Layer 4 of a small transformer language model trained on English Wikipedia (15 layers, counted from 0, width 128).
A neuron's activation on a vector x is GELU(weights . x), where the dot is the dot product.
The model reads these tokens: " John" " C" "." " But" "ler" " (" "D" "E" "-" "33" "9" ")" " |" " 31" " March" " 194" "4" " |" " 29"

The vector x that enters this layer's MLP at each token. A number n stands for n times 0.038.
0 " John": -3 -45 35 17 3 -12 40 12 32 -52 10 -12 0 -25 15 26 28 -42 -69 16 -13 -29 -29 52 41 -6 11 17 -21 32 -15 2 19 18 -2 -6 -3 -1 28 -20 3 -49 12 22 3 23 4 1 -4 -12 -47 38 -18 -25 35 42 12 -18 -15 -43 11 -45 15 35 12 45 -39 -32 -2 -16 12 22 18 -5 9 1 22 -5 -14 1 32 -5 -7 -39 -10 2 -8 -22 14 -44 -45 -16 18 -22 -6 25 5 -4 -28 12 39 -34 -9 -9 14 -24 90 -22 56 50 10 -25 -5 41 -1 13 -28 -15 22 -22 20 12 -10 -33 -46 13 6 -16
1 " C": 3 -43 37 -22 -14 6 43 8 45 -7 40 -1 -14 -29 39 45 2 -35 -41 7 -11 -20 -32 33 42 -14 -7 14 -7 24 -9 -15 18 38 20 17 0 9 41 -11 -5 -46 10 10 -8 54 2 -10 -14 -8 -22 41 -4 -14 37 45 4 -6 -26 -53 25 -26 16 16 -12 34 -53 -31 -11 -12 1 17 0 -11 26 16 36 -26 3 -20 7 34 -22 -18 -10 -18 -3 -42 24 -39 -33 -15 5 -7 0 9 14 -3 -41 12 22 -33 -9 -33 1 -33 84 -39 41 8 4 -34 -4 2 20 -30 6 2 26 -4 30 42 -2 -13 -59 5 6 -2
2 ".": 5 -27 28 3 -18 22 28 -5 66 -8 37 -7 -6 -17 35 19 23 -26 -57 15 -16 -36 -15 40 7 -30 -12 13 -6 20 16 -13 8 26 11 -24 3 18 27 -19 3 -54 -7 5 -8 59 12 -3 -1 -16 -10 28 -4 -9 49 26 9 -7 -38 -66 20 -36 10 -4 -6 35 -53 -35 9 -6 19 -9 9 4 31 5 24 0 0 -10 26 20 0 -31 -21 -25 -17 -29 35 -30 -26 -5 -6 -27 -13 16 12 8 -23 24 45 -27 -6 -27 -5 -40 67 -23 59 55 -5 -37 -7 -6 13 -18 -4 -13 16 -13 16 56 5 -28 -57 18 12 6
3 " But": -14 -21 5 2 -10 -9 26 8 51 -2 28 -5 -19 -22 34 30 11 -31 -61 -3 -15 -35 -8 33 34 -21 -15 -1 -10 23 5 -6 6 33 13 -8 -17 6 48 -12 -1 -52 -6 7 -3 41 17 15 6 2 -3 46 -12 -2 25 46 26 8 -32 -47 26 -13 11 -6 9 11 -60 -25 15 6 23 21 10 -4 34 14 22 -20 -11 -25 19 19 -22 -37 8 -4 -13 -32 18 -17 -68 -1 -9 -37 21 19 27 12 -40 29 26 -34 2 -33 -11 -36 82 -38 52 26 -6 -30 4 19 1 -9 2 -6 -6 -29 32 46 -4 -26 -53 13 -18 6
4 "ler": -12 -33 26 -11 -19 8 26 1 59 -19 42 1 -13 -26 38 39 14 -39 -41 2 -16 -25 -3 26 24 -20 -7 13 -2 21 3 -15 6 30 14 -8 1 10 49 -19 -5 -43 -5 20 8 47 -8 0 7 1 -28 31 -9 -18 60 33 14 -10 -16 -49 2 -30 29 1 -25 34 -62 -50 3 -8 6 4 -7 11 37 8 18 -19 18 -12 27 29 -4 -12 -25 -11 -18 -36 20 -34 -20 2 4 -25 0 21 13 1 -47 5 26 -32 11 -22 -2 -48 78 -38 55 24 -7 -28 -12 -15 21 20 -13 -17 17 -26 44 39 8 -14 -58 12 8 3
5 " (": 17 -51 26 1 -14 4 29 -22 40 -10 27 7 -11 -15 22 35 9 -45 -28 8 -12 -33 2 32 27 -24 9 39 -1 26 10 -3 18 37 18 -15 4 -1 31 -10 -2 -40 1 8 -3 64 2 5 14 -19 -16 42 10 -34 38 35 5 19 -28 -49 10 -53 6 -1 -22 47 -57 -32 8 -1 29 0 -1 -10 23 2 6 -8 -6 -26 2 22 -11 -18 -2 -18 -12 -43 25 -25 -39 -12 8 -36 0 19 13 -5 -39 21 48 -31 -3 -22 -10 -36 76 -30 49 43 1 -19 9 7 9 -17 -13 -6 11 -12 32 50 -5 -39 -57 15 8 -8
6 "D": -9 -32 30 -5 -13 16 10 2 51 -24 42 7 -2 -34 24 50 11 -32 -29 -17 4 -22 1 44 48 -19 -2 2 10 24 -18 -2 13 26 40 16 5 -16 24 -25 -6 -35 -18 -7 -13 55 2 1 -17 -2 -21 30 10 -6 44 32 9 -14 -14 -64 26 -43 17 4 -5 22 -54 -30 5 -14 15 11 1 -1 21 -7 41 -1 -5 -31 38 30 -4 -25 -8 -10 -22 -35 8 -18 -28 -12 12 -32 -6 16 7 -15 -51 28 42 -19 7 -34 1 -37 65 -33 41 22 3 -26 -31 -8 20 -18 -23 -12 15 -24 20 64 8 -6 -67 15 5 7
7 "E": -7 -34 12 -3 -23 3 24 -6 66 -1 33 11 -5 -30 17 41 14 -27 -30 -4 1 4 -7 44 49 -26 7 11 10 22 5 -8 27 28 30 5 26 -9 36 -25 -3 -38 -10 16 -5 48 -2 0 -17 2 -20 32 1 -15 26 42 0 -16 -44 -45 25 -48 4 -1 -12 17 -67 -27 1 -7 23 29 -2 5 27 -9 33 -5 -2 -34 20 34 -12 -16 -13 -20 -8 -31 19 -7 -35 -18 3 -44 -4 24 8 1 -27 22 47 -35 -22 -27 -5 -32 73 -37 54 21 -3 -27 -29 -4 13 -15 -35 -6 14 -18 20 59 14 -4 -59 -5 2 -8
8 "-": 16 -38 21 -10 -3 2 38 -10 56 -15 48 9 -5 -19 26 23 14 -44 -38 6 -9 -31 -3 39 14 -30 -4 24 -2 16 2 -19 12 38 12 -15 0 8 33 -24 -2 -29 -3 17 -1 51 2 -3 -13 -7 -25 36 9 -28 40 35 -1 1 -13 -64 15 -38 17 7 -2 38 -52 -17 7 -7 11 9 13 7 19 0 31 -13 9 -18 30 34 -7 1 9 -35 -21 -42 43 -20 -42 -22 12 -28 4 9 9 -11 -56 26 42 -39 6 -22 -10 -36 77 -26 39 25 -4 -19 -23 9 18 -26 -25 -5 20 -7 34 51 -3 -25 -53 4 -9 -16
9 "33": 12 -45 34 -19 -11 0 11 -12 46 -10 44 7 -7 -22 18 53 14 -34 -43 16 -18 -19 -14 44 28 -25 2 -6 3 24 23 0 22 31 22 -25 2 -2 41 -17 7 -39 -1 6 12 29 5 -9 -9 4 -9 42 -1 3 36 34 4 -22 -41 -53 26 -36 24 -5 -7 50 -58 -42 -2 -1 16 15 -4 -9 30 -3 32 -14 -14 -28 18 37 -2 -33 -20 -25 -18 -34 27 -20 -22 -14 14 -45 -15 -2 5 -9 -16 14 38 -25 0 -32 -18 -39 77 -29 47 29 0 -9 -20 -4 18 -8 -12 0 8 -6 45 50 10 -4 -59 -10 0 -1
10 "9": 11 -49 37 -8 -15 -7 14 -10 61 -14 46 3 -8 -22 27 34 9 -25 -45 20 -4 -20 -3 39 16 -32 3 9 -4 7 36 -23 17 36 17 -19 -7 6 45 -16 0 -40 -14 4 8 37 7 -17 4 3 -20 46 -3 -1 39 28 -7 0 -20 -43 32 -45 34 7 -7 47 -55 -31 11 -13 4 12 -1 -6 20 -7 26 -17 -9 -30 33 31 2 -27 -6 -26 -21 -35 21 -21 -20 -7 16 -45 0 3 2 -7 -26 16 42 -31 8 -32 6 -42 73 -36 43 22 -2 -25 -21 -7 36 -11 -20 -6 -2 -23 34 52 -2 -13 -63 7 3 -2
11 ")": -14 -32 42 -13 -18 8 23 -9 44 14 47 3 -7 -14 32 40 34 -39 -54 -7 -24 -38 -8 29 33 -12 -6 26 -4 19 14 -19 18 41 12 -27 -7 8 29 -18 9 -61 -15 1 10 55 11 -7 -11 -1 -23 26 1 -7 49 39 -4 -10 -22 -56 10 -51 11 10 -9 52 -44 -22 14 -17 6 -3 -1 3 41 -4 17 -1 3 -15 23 37 1 -14 -27 -6 -18 -40 14 -21 -28 -4 14 -34 -16 17 22 -2 -25 20 23 -25 2 -18 -2 -44 93 -45 49 18 -8 -19 -7 5 22 -9 -18 -18 6 -14 14 38 9 -22 -44 15 2 -9
12 " |": 6 -49 31 -1 -13 4 28 -8 47 -2 45 2 -4 -26 34 35 13 -40 -46 4 -20 -33 -9 41 22 -27 -2 26 -9 31 10 -15 14 28 18 -25 -3 -7 33 -18 -5 -47 -9 10 4 51 6 2 -5 -10 -37 33 1 -22 40 49 3 18 -36 -48 20 -37 10 -4 -14 48 -47 -29 8 -7 -3 -18 2 3 29 0 45 8 -3 -13 17 28 -7 -27 -6 4 -24 -43 34 -25 -37 -9 -6 -34 -9 24 16 -10 -28 12 40 -27 0 -15 -2 -44 71 -33 56 36 3 4 -4 2 17 -18 -23 -4 9 -24 22 45 -2 -20 -52 12 4 -3
13 " 31": 20 -48 19 -7 -7 -7 8 -14 49 -22 16 -1 -1 -27 18 39 29 -37 -41 26 10 -17 -25 38 20 -31 13 19 -5 15 11 -18 13 39 15 -17 10 -1 43 -16 9 -48 -2 5 9 33 -6 6 -7 6 -16 50 -4 -3 36 30 6 0 -34 -49 26 -26 3 -18 -6 51 -53 -30 15 -13 5 3 1 0 39 13 8 -14 -9 -25 35 27 -10 -25 -3 -16 -20 -51 19 -21 -34 -21 6 -33 -17 9 8 -19 -22 6 33 -43 9 -24 -15 -42 76 -28 58 8 9 -9 -9 -1 31 -25 2 12 20 -28 50 58 10 -7 -55 3 8 -12
14 " March": 3 -33 11 12 -6 4 26 -4 56 -8 27 -13 -6 -20 22 48 28 -39 -56 -15 -13 -28 -8 22 24 -12 8 14 -21 19 -1 -7 2 20 27 -14 3 2 23 -20 -1 -43 -9 0 -2 36 7 15 0 -1 -35 52 6 18 37 45 9 -6 -28 -76 20 -32 -13 -16 6 27 -47 -34 7 -2 11 14 -16 14 44 12 30 -20 -22 -23 39 35 12 -27 -1 -19 -21 -33 23 -24 -44 -1 3 -30 -20 13 5 -22 -35 12 45 -35 9 -41 -19 -30 72 -24 46 29 -17 -28 -3 7 26 -11 -17 -13 8 2 29 52 19 -8 -40 28 8 -1
15 " 194": -7 -54 -10 6 1 9 9 0 52 -13 24 4 -13 -11 33 68 26 -36 -45 3 -12 -19 -22 35 15 -27 9 8 -2 4 9 -3 26 21 33 -15 13 29 33 -10 9 -23 2 11 5 39 20 4 1 -7 -29 60 -3 -5 25 36 -1 -9 -26 -51 22 -32 12 -12 3 32 -45 -43 17 4 21 13 1 -15 38 0 28 -16 6 -20 27 29 -7 -38 -15 -13 -24 -42 27 -32 -23 -4 14 -50 -11 -4 -6 -17 -34 9 41 -38 16 -28 -5 -45 75 -46 50 16 -8 -14 -12 6 4 -20 -25 -16 11 -8 42 26 8 -14 -42 5 15 -12
16 "4": 8 -48 31 0 -26 -2 19 -17 50 -12 49 3 -10 -20 24 44 12 -20 -45 10 1 -30 -7 42 17 -39 8 5 -3 18 29 -15 20 35 12 -18 -10 9 44 -23 -4 -45 -16 19 9 50 7 -17 1 1 -12 42 -4 3 37 29 -8 9 -29 -39 28 -39 12 3 -1 42 -60 -36 4 -14 11 9 -8 -1 24 -5 24 -11 -6 -21 17 35 -6 -27 -2 -20 -29 -25 20 -13 -29 -11 20 -48 0 0 -5 -5 -22 5 33 -27 0 -17 -8 -31 81 -29 59 28 -2 -32 -19 -3 29 -10 -29 -2 12 -23 37 57 3 -2 -57 4 -7 -9
17 " |": 4 -49 27 -1 -11 2 27 -8 50 0 46 2 -5 -26 35 36 13 -40 -45 2 -21 -36 -8 40 19 -27 1 24 -9 33 8 -14 13 27 16 -27 -4 -7 35 -18 -6 -45 -11 13 3 52 4 2 -4 -8 -39 33 -1 -22 41 45 0 18 -34 -48 23 -37 6 -3 -14 47 -47 -28 10 -8 -1 -20 -2 3 29 0 46 8 -4 -9 18 29 -13 -25 -5 5 -25 -44 33 -27 -37 -10 -6 -35 -9 23 14 -10 -27 16 38 -27 0 -11 -1 -42 74 -34 56 36 5 2 -5 3 18 -20 -23 -3 8 -23 22 46 0 -17 -50 14 1 -3
18 " 29": 5 -43 22 -3 -8 -3 14 -9 63 -13 21 -7 -6 -21 15 44 20 -41 -48 21 4 -13 -20 36 9 -28 17 17 -2 15 16 -14 18 30 14 -12 20 -1 54 -8 2 -43 -5 2 12 40 -7 1 -15 -1 -30 45 -4 -9 36 31 1 -2 -39 -43 29 -22 10 -21 -10 50 -49 -34 10 -12 5 -3 -5 -6 40 7 7 -13 -14 -19 34 28 -9 -26 1 -18 -30 -54 18 -27 -38 -26 7 -34 -15 5 5 -21 -19 18 26 -34 17 -13 -8 -45 81 -22 60 25 -1 -16 -12 -4 20 -18 -6 5 17 -6 50 63 4 1 -56 1 5 -12

Each question shows the input weights of one neuron of the MLP. A number n stands for n times 0.0096.

n152: 5 4 6 -4 10 -3 -19 41 -6 -11 13 -9 -28 -21 7 15 -7 29 12 -5 -18 21 -3 -1 -16 -9 7 -5 11 -15 4 -24 7 12 -10 18 6 -42 6 29 10 -8 2 13 13 0 -6 2 13 -19 26 -1 21 -9 -30 2 15 1 6 -27 3 -8 31 12 -8 13 16 -26 -37 11 -37 -9 -17 11 -12 1 -25 30 13 -17 -39 -5 0 -17 -25 5 -16 37 19 2 -19 24 10 31 14 -14 4 -20 -8 12 28 -19 -3 -3 14 -29 -24 -13 -7 2 -22 38 -8 -14 16 40 -27 13 29 -4 -1 9 2 -13 1 -1 3 29
Which token does this neuron like most? 4 "ler"

n264: -28 -9 12 13 -13 -5 -2 5 -1 3 7 2 -16 -2 -19 9 2 7 17 21 -6 -9 20 -8 5 -6 1 -8 7 4 13 16 -17 10 -10 0 0 -23 9 -5 6 -17 -9 3 5 0 15 -1 -20 -4 8 7 -1 -23 4 8 12 11 1 3 10 -15 10 -14 -9 8 3 -5 -5 5 4 -4 11 15 3 21 -13 -1 3 24 5 -12 3 2 -63 -7 20 21 -4 -16 2 27 24 21 -11 13 -6 -32 2 19 -17 -4 23 -18 22 -4 -19 21 -22 -19 -37 5 -13 39 -10 -44 -27 -4 8 0 22 -11 8 -13 10 8 0 15
Which token does this neuron like most? 11 ")"

n73: 15 -12 29 7 -14 -24 -9 -19 -19 -12 -8 8 -2 10 3 8 3 15 -11 -2 -18 6 4 -43 -19 29 -11 -11 -22 10 -17 20 40 5 25 -7 -7 18 -10 -26 -24 -17 2 18 5 -12 43 -11 -25 -3 -47 -6 -9 5 -4 22 2 -13 -12 12 -5 17 7 1 -15 27 -2 21 -2 16 23 8 23 -4 -2 -14 -1 34 -9 -16 6 -7 16 11 -18 -15 -5 -46 9 14 12 28 -37 -6 -9 15 20 9 11 13 10 16 -7 -4 -16 -27 -35 30 -1 -26 -18 11 24 -19 -31 -40 18 7 12 -1 -11 40 12 9 5 16 47 -1
On which three tokens does it fire most, strongest first? 12 " |", 2 ".", 17 " |"

n295: 20 -33 0 -4 7 13 -18 -19 -21 -17 -27 -10 -15 -2 -5 9 5 32 -6 18 31 16 17 -3 -21 -2 -9 12 -4 -34 50 1 23 45 13 -21 28 -8 7 18 37 -12 -3 -25 57 -10 25 -22 -23 5 40 45 -8 29 -6 4 -7 -13 3 3 20 34 20 6 -12 28 2 -64 9 22 -35 -6 13 -13 -29 -9 -17 3 -7 -23 -16 -3 34 -25 19 -35 -8 2 -20 14 34 2 17 -44 4 -60 -24 -19 23 7 9 -21 -4 -15 -6 -6 -23 10 6 -5 -23 20 -21 2 -12 9 0 2 30 1 36 -33 7 38 -41 -18 12 -27
On which token does it fire most, and how strongly? 9 "33", at about 3.8

n154: 3 12 12 11 -1 -5 -18 -1 -17 35 -21 -23 31 -31 -10 -1 -26 -3 8 -23 9 16 -4 -24 -12 35 33 -5 9 13 -29 -12 -24 15 9 -37 -10 3 -19 4 1 3 20 9 38 -25 19 -35 -5 17 19 3 24 -25 8 0 -4 18 2 -32 27 1 -7 -7 16 -8 -20 17 7 33 27 -12 -25 -23 -20 24 25 23 -26 43 -10 -5 -22 4 -19 15 -27 35 -8 -18 31 7 22 -4 -15 -18 -28 -18 7 1 -20 -7 14 -8 21 7 22 24 16 34 -18 14 5 10 -2 -46 -18 -49 -21 -23 39 7 5 9 -23 19 4 -19
On which three tokens does it fire most, strongest first? 14 " March", 17 " |", 15 " 194"

n72: 23 -13 -10 -21 3 -20 -33 -11 -8 8 -4 -18 5 6 25 23 5 -3 -15 -27 -30 -26 -27 4 -7 -9 21 37 1 31 33 55 -16 -1 -1 0 39 -4 -19 -13 -7 14 15 -17 -9 -30 0 0 -39 -34 -20 11 -16 2 -8 18 30 -10 44 27 23 10 16 -13 -2 -37 -26 -22 25 11 13 -18 22 -35 -7 15 -2 -12 29 20 -35 16 -6 22 -12 2 -17 -8 20 -1 19 21 -27 -5 -4 -1 -21 3 19 45 -40 21 0 33 -23 -22 7 -3 -7 -20 23 12 -3 2 -4 -4 9 -6 -3 11 -22 6 2 0 -4 23 12 -2
Which token does this neuron like most? 15 " 194"

n131: -4 16 -4 -43 16 -27 -39 6 -26 -5 22 -5 -2 -13 -35 -32 11 -54 16 1 -29 8 31 19 -18 -22 -30 1 -6 -15 14 -29 9 5 -29 -24 37 41 11 30 -3 22 2 16 -17 -3 48 5 7 -6 -15 11 16 3 9 25 23 -19 -7 8 10 -42 30 15 13 -24 -14 0 -26 -18 3 -23 19 8 -2 7 18 -6 -29 -23 28 -15 13 4 1 -17 -1 33 3 10 -6 -5 -1 -17 13 4 -10 -41 6 -9 -10 14 32 28 17 28 2 3 -1 -21 -17 16 14 19 -34 20 12 -17 18 -2 3 9 4 22 6 7 -24 -26
Which token does this neuron like most? 8 "-"

n313: 5 15 -1 21 -17 21 -5 3 13 9 -29 16 1 9 -27 1 -15 -17 -11 0 18 15 22 12 8 -7 -31 -3 1 -4 21 -14 30 4 -11 0 8 -13 9 11 -8 2 21 -21 11 -8 -9 -18 8 -4 27 -9 -25 -4 8 -9 -10 46 1 -12 20 -9 19 2 5 -1 25 -16 -5 -31 -9 10 3 -3 18 -14 7 6 12 -12 34 12 17 -6 -12 0 4 4 -11 -6 -9 -21 -11 46 6 -34 -41 9 20 -22 5 -23 -16 -1 17 -16 10 14 -6 -1 10 19 4 1 -7 -11 2 -31 -9 -22 27 -7 -27 -19 29 -29 8 -4
Which token does this neuron like most? 10 "9"

n376: -20 2 -27 -2 15 -45 -16 13 2 13 -31 -4 25 -11 6 -5 -14 -16 0 -10 8 2 -8 18 -18 -10 18 3 5 12 35 -19 -5 -16 7 22 12 34 -7 0 20 9 -31 -2 13 -26 -4 11 7 20 -33 10 16 -3 -10 -9 -6 10 15 16 -17 24 6 0 0 41 -7 1 3 -32 -25 -11 30 -17 24 6 -16 20 6 -8 6 -17 -9 -36 -26 -22 -13 -41 -5 26 -5 40 2 0 22 9 6 -19 4 7 5 0 0 20 -10 26 14 35 -8 -7 -7 -1 -24 -37 9 9 12 -12 30 -13 -38 -3 4 -7 -10 12 32 -3
Which token does this neuron like most? 18 " 29"

n143: 9 9 -26 -2 -9 -4 2 -2 0 24 -15 -2 -2 -32 -13 -2 1 11 8 29 -5 24 4 11 -1 15 28 12 -10 5 -10 22 -8 5 31 -22 -13 -12 5 -22 -17 -34 15 2 -13 -27 -3 -3 -2 -4 14 3 5 13 13 -8 -7 10 17 2 11 6 -4 -5 0 -14 13 27 23 -6 -4 -1 21 19 -3 6 22 -8 7 21 1 3 -6 -17 -8 -15 -6 -9 -13 -23 -19 5 10 15 13 -15 -16 9 -5 28 -9 -4 -15 3 -2 -18 0 4 -9 -10 -24 -6 -17 -8 -10 25 12 -11 0 0 -7 8 14 -5 -8 -9 -17 16
On which token does it fire most, and how strongly? 3 " But", at about 0.12

n371: 27 -40 -13 -4 26 27 8 14 -6 -1 -4 29 6 -31 15 7 -26 29 -16 -8 -8 4 19 10 11 -20 14 -20 -11 -9 18 -25 -20 -20 -9 0 -1 16 -19 19 1 -23 14 -3 -39 -17 -2 -4 -10 -6 -22 -10 -6 -7 -10 21 -16 7 -6 -34 8 30 -9 6 2 -26 -31 9 -2 2 -18 27 -29 9 23 -3 -15 -1 -4 39 40 6 24 27 11 22 -14 -31 -18 30 5 41 -1 -8 -9 -34 -1 18 19 15 -8 10 -15 17 -6 -2 12 12 -10 -14 -10 12 15 20 42 1 1 -10 -14 -7 3 -26 -12 -16 15 8 -11 8
On which token does it fire most, and how strongly? 14 " March", at about 0.27

n210: -28 24 1 19 -16 -3 -10 0 10 6 -14 -29 2 -1 -2 -26 4 26 27 -19 32 8 -2 -22 8 -36 7 10 23 2 15 -22 10 17 38 24 -8 10 10 -2 32 35 -1 1 19 5 25 -9 -5 -22 4 -7 -8 37 12 -13 -1 -17 -2 -24 26 -2 6 9 1 -11 -14 -35 -6 -24 -9 13 6 5 -28 9 17 6 2 -22 -18 -4 -2 -22 -16 -16 15 25 -2 -15 -7 1 -5 -6 1 9 -5 -3 -19 30 -2 -12 -18 6 -8 24 -13 14 -11 -9 -9 17 3 10 -5 3 -12 -23 2 -1 18 -11 24 2 -19 8 2 -12
On which token does it fire most, and how strongly? 7 "E", at about 0.76

n113: -11 36 23 -9 33 -1 -15 -5 2 15 39 36 8 -29 -51 -22 13 14 -17 15 4 31 34 -21 45 14 -17 6 -4 13 -3 -11 19 3 -7 -54 -19 4 -57 -20 26 -18 14 35 17 23 -33 3 11 10 -2 -1 0 28 -16 27 27 22 0 -16 -25 -6 47 2 12 -29 -3 -15 5 36 6 2 -21 -16 -10 -38 -5 -5 16 6 20 19 7 24 25 -30 -19 0 13 -2 4 -15 4 10 -25 -25 3 10 -4 8 13 -4 -10 -24 4 5 -13 7 -24 -36 -1 27 6 1 10 17 1 -37 -7 1 -28 3 -9 -22 -22 -33 38 -28
Which token does this neuron like most? 8 "-"

n489: -2 -28 3 -21 11 17 -21 -2 11 6 10 -13 6 4 -38 -7 4 24 10 17 1 6 7 -9 11 -13 -8 14 -9 -11 9 29 11 22 29 14 -20 -5 -16 9 7 0 6 31 -8 -7 -20 10 15 10 2 -14 -30 -1 -9 -7 18 -16 -1 17 -15 1 -24 -15 3 -8 2 5 14 -13 18 -3 1 -16 1 40 -11 2 10 -11 0 11 9 -8 -11 -12 9 -17 17 13 -17 0 15 -6 -4 -1 -1 -28 -29 -12 -7 -7 23 13 12 -11 -2 -4 -2 -10 9 11 14 5 -15 -22 -2 2 12 -6 -28 10 -4 14 -4 18 -13 -25
Which token does this neuron like most? 13 " 31"

n363: -21 -19 -4 14 4 -30 -1 -1 -2 25 7 9 7 -10 21 25 17 15 -23 -19 5 3 -12 -16 -25 51 -8 22 -12 -2 -7 -13 15 -7 12 -30 -7 -12 5 16 20 -8 8 -16 -20 11 -1 4 37 -11 -2 -20 -39 -1 6 -3 -6 6 4 -18 18 17 11 4 -31 4 7 -4 6 -2 21 -15 3 25 -12 -18 -5 9 -8 30 -5 -49 -25 33 30 6 -19 -18 -19 -4 -32 26 8 18 4 -27 -17 -2 24 5 20 -17 25 -3 -11 14 10 0 -15 -40 12 17 -26 21 -17 -17 -21 9 -14 10 -5 31 39 -11 22 -20 15 29
Which token does this neuron like most? 17 " |"

n277: 3 0 -14 4 18 7 -6 1 -1 32 -7 -30 -25 3 -17 -22 -11 37 -1 15 -11 -12 27 3 -9 29 -1 11 49 -29 -14 1 -47 11 1 -4 48 -16 -1 -8 17 -22 19 16 -21 -4 13 -1 -3 -20 17 0 -11 -16 2 54 0 4 15 -8 -24 -1 -6 11 7 -10 -1 -8 18 -7 -9 -16 -20 0 12 -7 8 4 -10 -13 -19 26 6 3 -29 35 -20 3 -21 6 45 -2 13 -6 3 -48 -4 -6 2 -7 8 -3 -11 33 7 -16 23 -20 15 -5 9 14 4 -15 -2 -7 4 11 12 15 1 3 17 5 4 3 3 -26
Which token does this neuron like most? 11 ")"

n81: 1 -24 23 -3 -33 27 13 -13 4 22 -9 -7 -18 30 10 8 -20 21 8 -17 -32 -2 13 -13 -20 24 11 23 -18 -35 15 -3 -5 -18 -21 -9 17 -18 -5 -1 5 17 -8 -17 16 -12 -14 -4 -30 -9 13 20 -29 60 -8 -19 9 -12 10 -3 9 -9 -13 -1 7 10 2 12 2 -13 9 -48 4 -2 -24 3 24 -3 -9 3 7 14 -18 25 -10 -16 19 25 -10 4 25 56 -4 -47 -3 -4 -2 -8 -13 61 -3 -8 -19 20 4 -9 -3 15 -1 13 42 9 2 -21 9 37 6 -14 1 -19 13 3 11 1 -35 5 -19 -11
Which token does this neuron like most? 10 "9"

n452: -16 -50 4 -22 29 -18 -13 0 4 11 7 -29 21 16 14 -3 -4 30 -14 -35 -9 -14 -19 7 10 -12 1 18 11 26 -6 -31 14 -6 47 -6 -9 -32 -3 -28 -6 11 25 17 7 4 27 -14 9 27 4 -11 33 -13 13 25 27 46 -25 23 -33 43 24 -17 -25 -2 -6 9 -13 9 -8 44 6 -5 1 -16 31 16 22 13 -14 -16 1 -37 11 30 22 -8 33 11 21 16 -24 15 -3 -2 -8 30 22 -30 -1 -26 11 -3 21 -28 -40 27 -10 -4 -18 51 26 -41 -35 -36 -47 -36 6 -5 4 -18 -32 0 -24 -7 -8 -12
Which token does this neuron like most? 12 " |"

n235: 7 22 6 2 -5 27 7 -10 -12 -2 -7 9 16 17 11 -13 7 8 5 -14 10 36 -12 -12 -35 -8 -5 -19 -29 -21 8 3 -19 -21 -2 21 35 0 9 -16 -18 14 3 -14 -16 -22 -9 19 -9 -18 17 11 -8 -16 -1 12 20 -3 -31 11 -14 -1 -19 6 23 -10 -16 -3 2 27 -9 -1 -4 41 37 18 11 17 15 -4 31 -38 -19 19 -30 -17 -17 -34 20 21 8 9 29 -16 -8 -27 -1 16 -19 -5 -8 -8 10 14 18 -11 13 18 -14 -17 10 -15 32 8 8 -7 -3 -9 1 -11 7 10 34 3 -16 21 -16 -51
On which three tokens does it fire most, strongest first? 13 " 31", 14 " March", 18 " 29"

n505: 18 -25 13 -21 -22 12 -14 8 -14 2 -6 -1 3 3 -13 -17 -4 25 40 -3 -8 -5 7 9 -1 -29 3 28 12 25 9 10 25 2 35 -16 -20 -32 -22 -19 -18 9 16 -8 3 -13 20 7 -41 14 -47 12 4 -22 -22 7 5 26 -29 -36 -14 17 -24 29 5 25 -7 -21 34 25 27 0 21 18 12 27 -24 -6 16 -9 -19 3 -2 21 -15 5 -12 -5 -11 17 -11 2 56 13 -29 6 -14 22 2 -3 6 9 29 6 -9 -3 -24 37 -25 -21 -9 -6 26 -11 1 -26 2 -10 -4 -42 14 -12 10 22 0 15 -18 6
Which token does this neuron like most? 5 " ("

n468: -24 -19 1 -4 -11 17 19 5 3 34 12 23 -43 14 8 -1 -21 -1 18 3 3 20 8 -22 50 3 40 17 -22 -15 -15 13 -6 -24 -2 -18 -4 -5 5 -6 27 -68 -28 9 1 -5 30 7 8 -12 -4 -25 6 16 -4 -42 20 25 10 -9 5 49 -4 -6 9 20 17 7 -19 14 -22 1 -8 23 -31 -23 -10 10 6 15 33 -39 -7 -8 -36 -10 2 12 6 -7 7 12 -31 -22 -33 -38 -30 -5 -26 11 19 -2 2 -5 23 25 11 -15 -3 3 34 4 -8 46 4 -10 -15 17 12 -4 13 22 -30 -2 9 -18 -6 28
On which three tokens does it fire most, strongest first? 0 " John", 17 " |", 12 " |"

n444: -41 -66 7 18 5 7 -1 -15 -6 -7 27 -31 -1 9 42 13 0 -26 34 31 16 -4 4 27 4 19 5 -11 0 -6 0 25 15 -8 -30 14 14 -6 27 18 7 2 -28 -23 2 7 -23 23 -9 -10 22 7 12 -15 5 -48 -8 11 5 12 -40 39 7 -8 -25 4 8 18 -21 -14 -22 -26 23 -13 12 19 -12 -24 9 5 -9 -24 -29 9 -27 -9 9 9 1 -2 3 32 21 -6 -19 -10 -5 -4 -4 4 0 2 3 20 -10 7 2 1 15 -3 -21 25 5 -35 25 -24 -2 -22 28 26 4 -26 4 -1 -7 14 -8 7
Which token does this neuron like most? 4 "ler"

n93: 18 16 19 -21 15 20 4 13 2 -9 17 -6 -1 -14 -9 5 1 20 7 -13 1 35 -10 -6 -7 -36 6 13 0 -13 52 35 6 32 -17 -10 52 1 -42 -1 -1 9 -1 23 10 -21 48 6 -16 27 16 19 -13 -8 5 16 8 12 -1 -25 -11 -30 -8 -25 13 -12 -18 -33 0 -12 -32 9 -5 27 -28 11 38 14 -33 -20 -29 -1 -15 -18 -7 -8 7 1 -14 1 6 3 -9 -4 -15 2 -45 18 -13 -10 -7 6 -16 23 -6 -13 -7 6 -8 -3 9 26 29 6 -8 -11 -7 -12 -9 10 -6 -9 5 17 -3 22 28 -35
Which token does this neuron like most? 9 "33"

n119: 20 -17 -21 -29 -11 13 38 -2 -21 -26 -4 3 -25 31 1 20 25 10 13 1 -17 6 -47 1 -19 -7 11 13 -2 7 7 10 16 -17 9 19 -10 6 8 -3 -20 -31 6 4 -6 -27 -20 23 -2 4 31 -1 -10 17 -34 -16 -5 -12 7 -7 -18 24 -27 -19 1 4 11 -12 20 10 -5 -3 16 12 -1 -3 -32 -6 20 -5 -1 -5 -9 0 3 18 13 2 -20 60 -22 3 -28 -15 52 16 7 -17 -23 42 17 5 3 9 -11 -20 -1 19 -20 23 -11 -12 10 -22 -4 5 12 -7 -2 -5 -2 13 12 -21 7 22 -1 9
On which token does it fire most, and how strongly? 3 " But", at about 0.38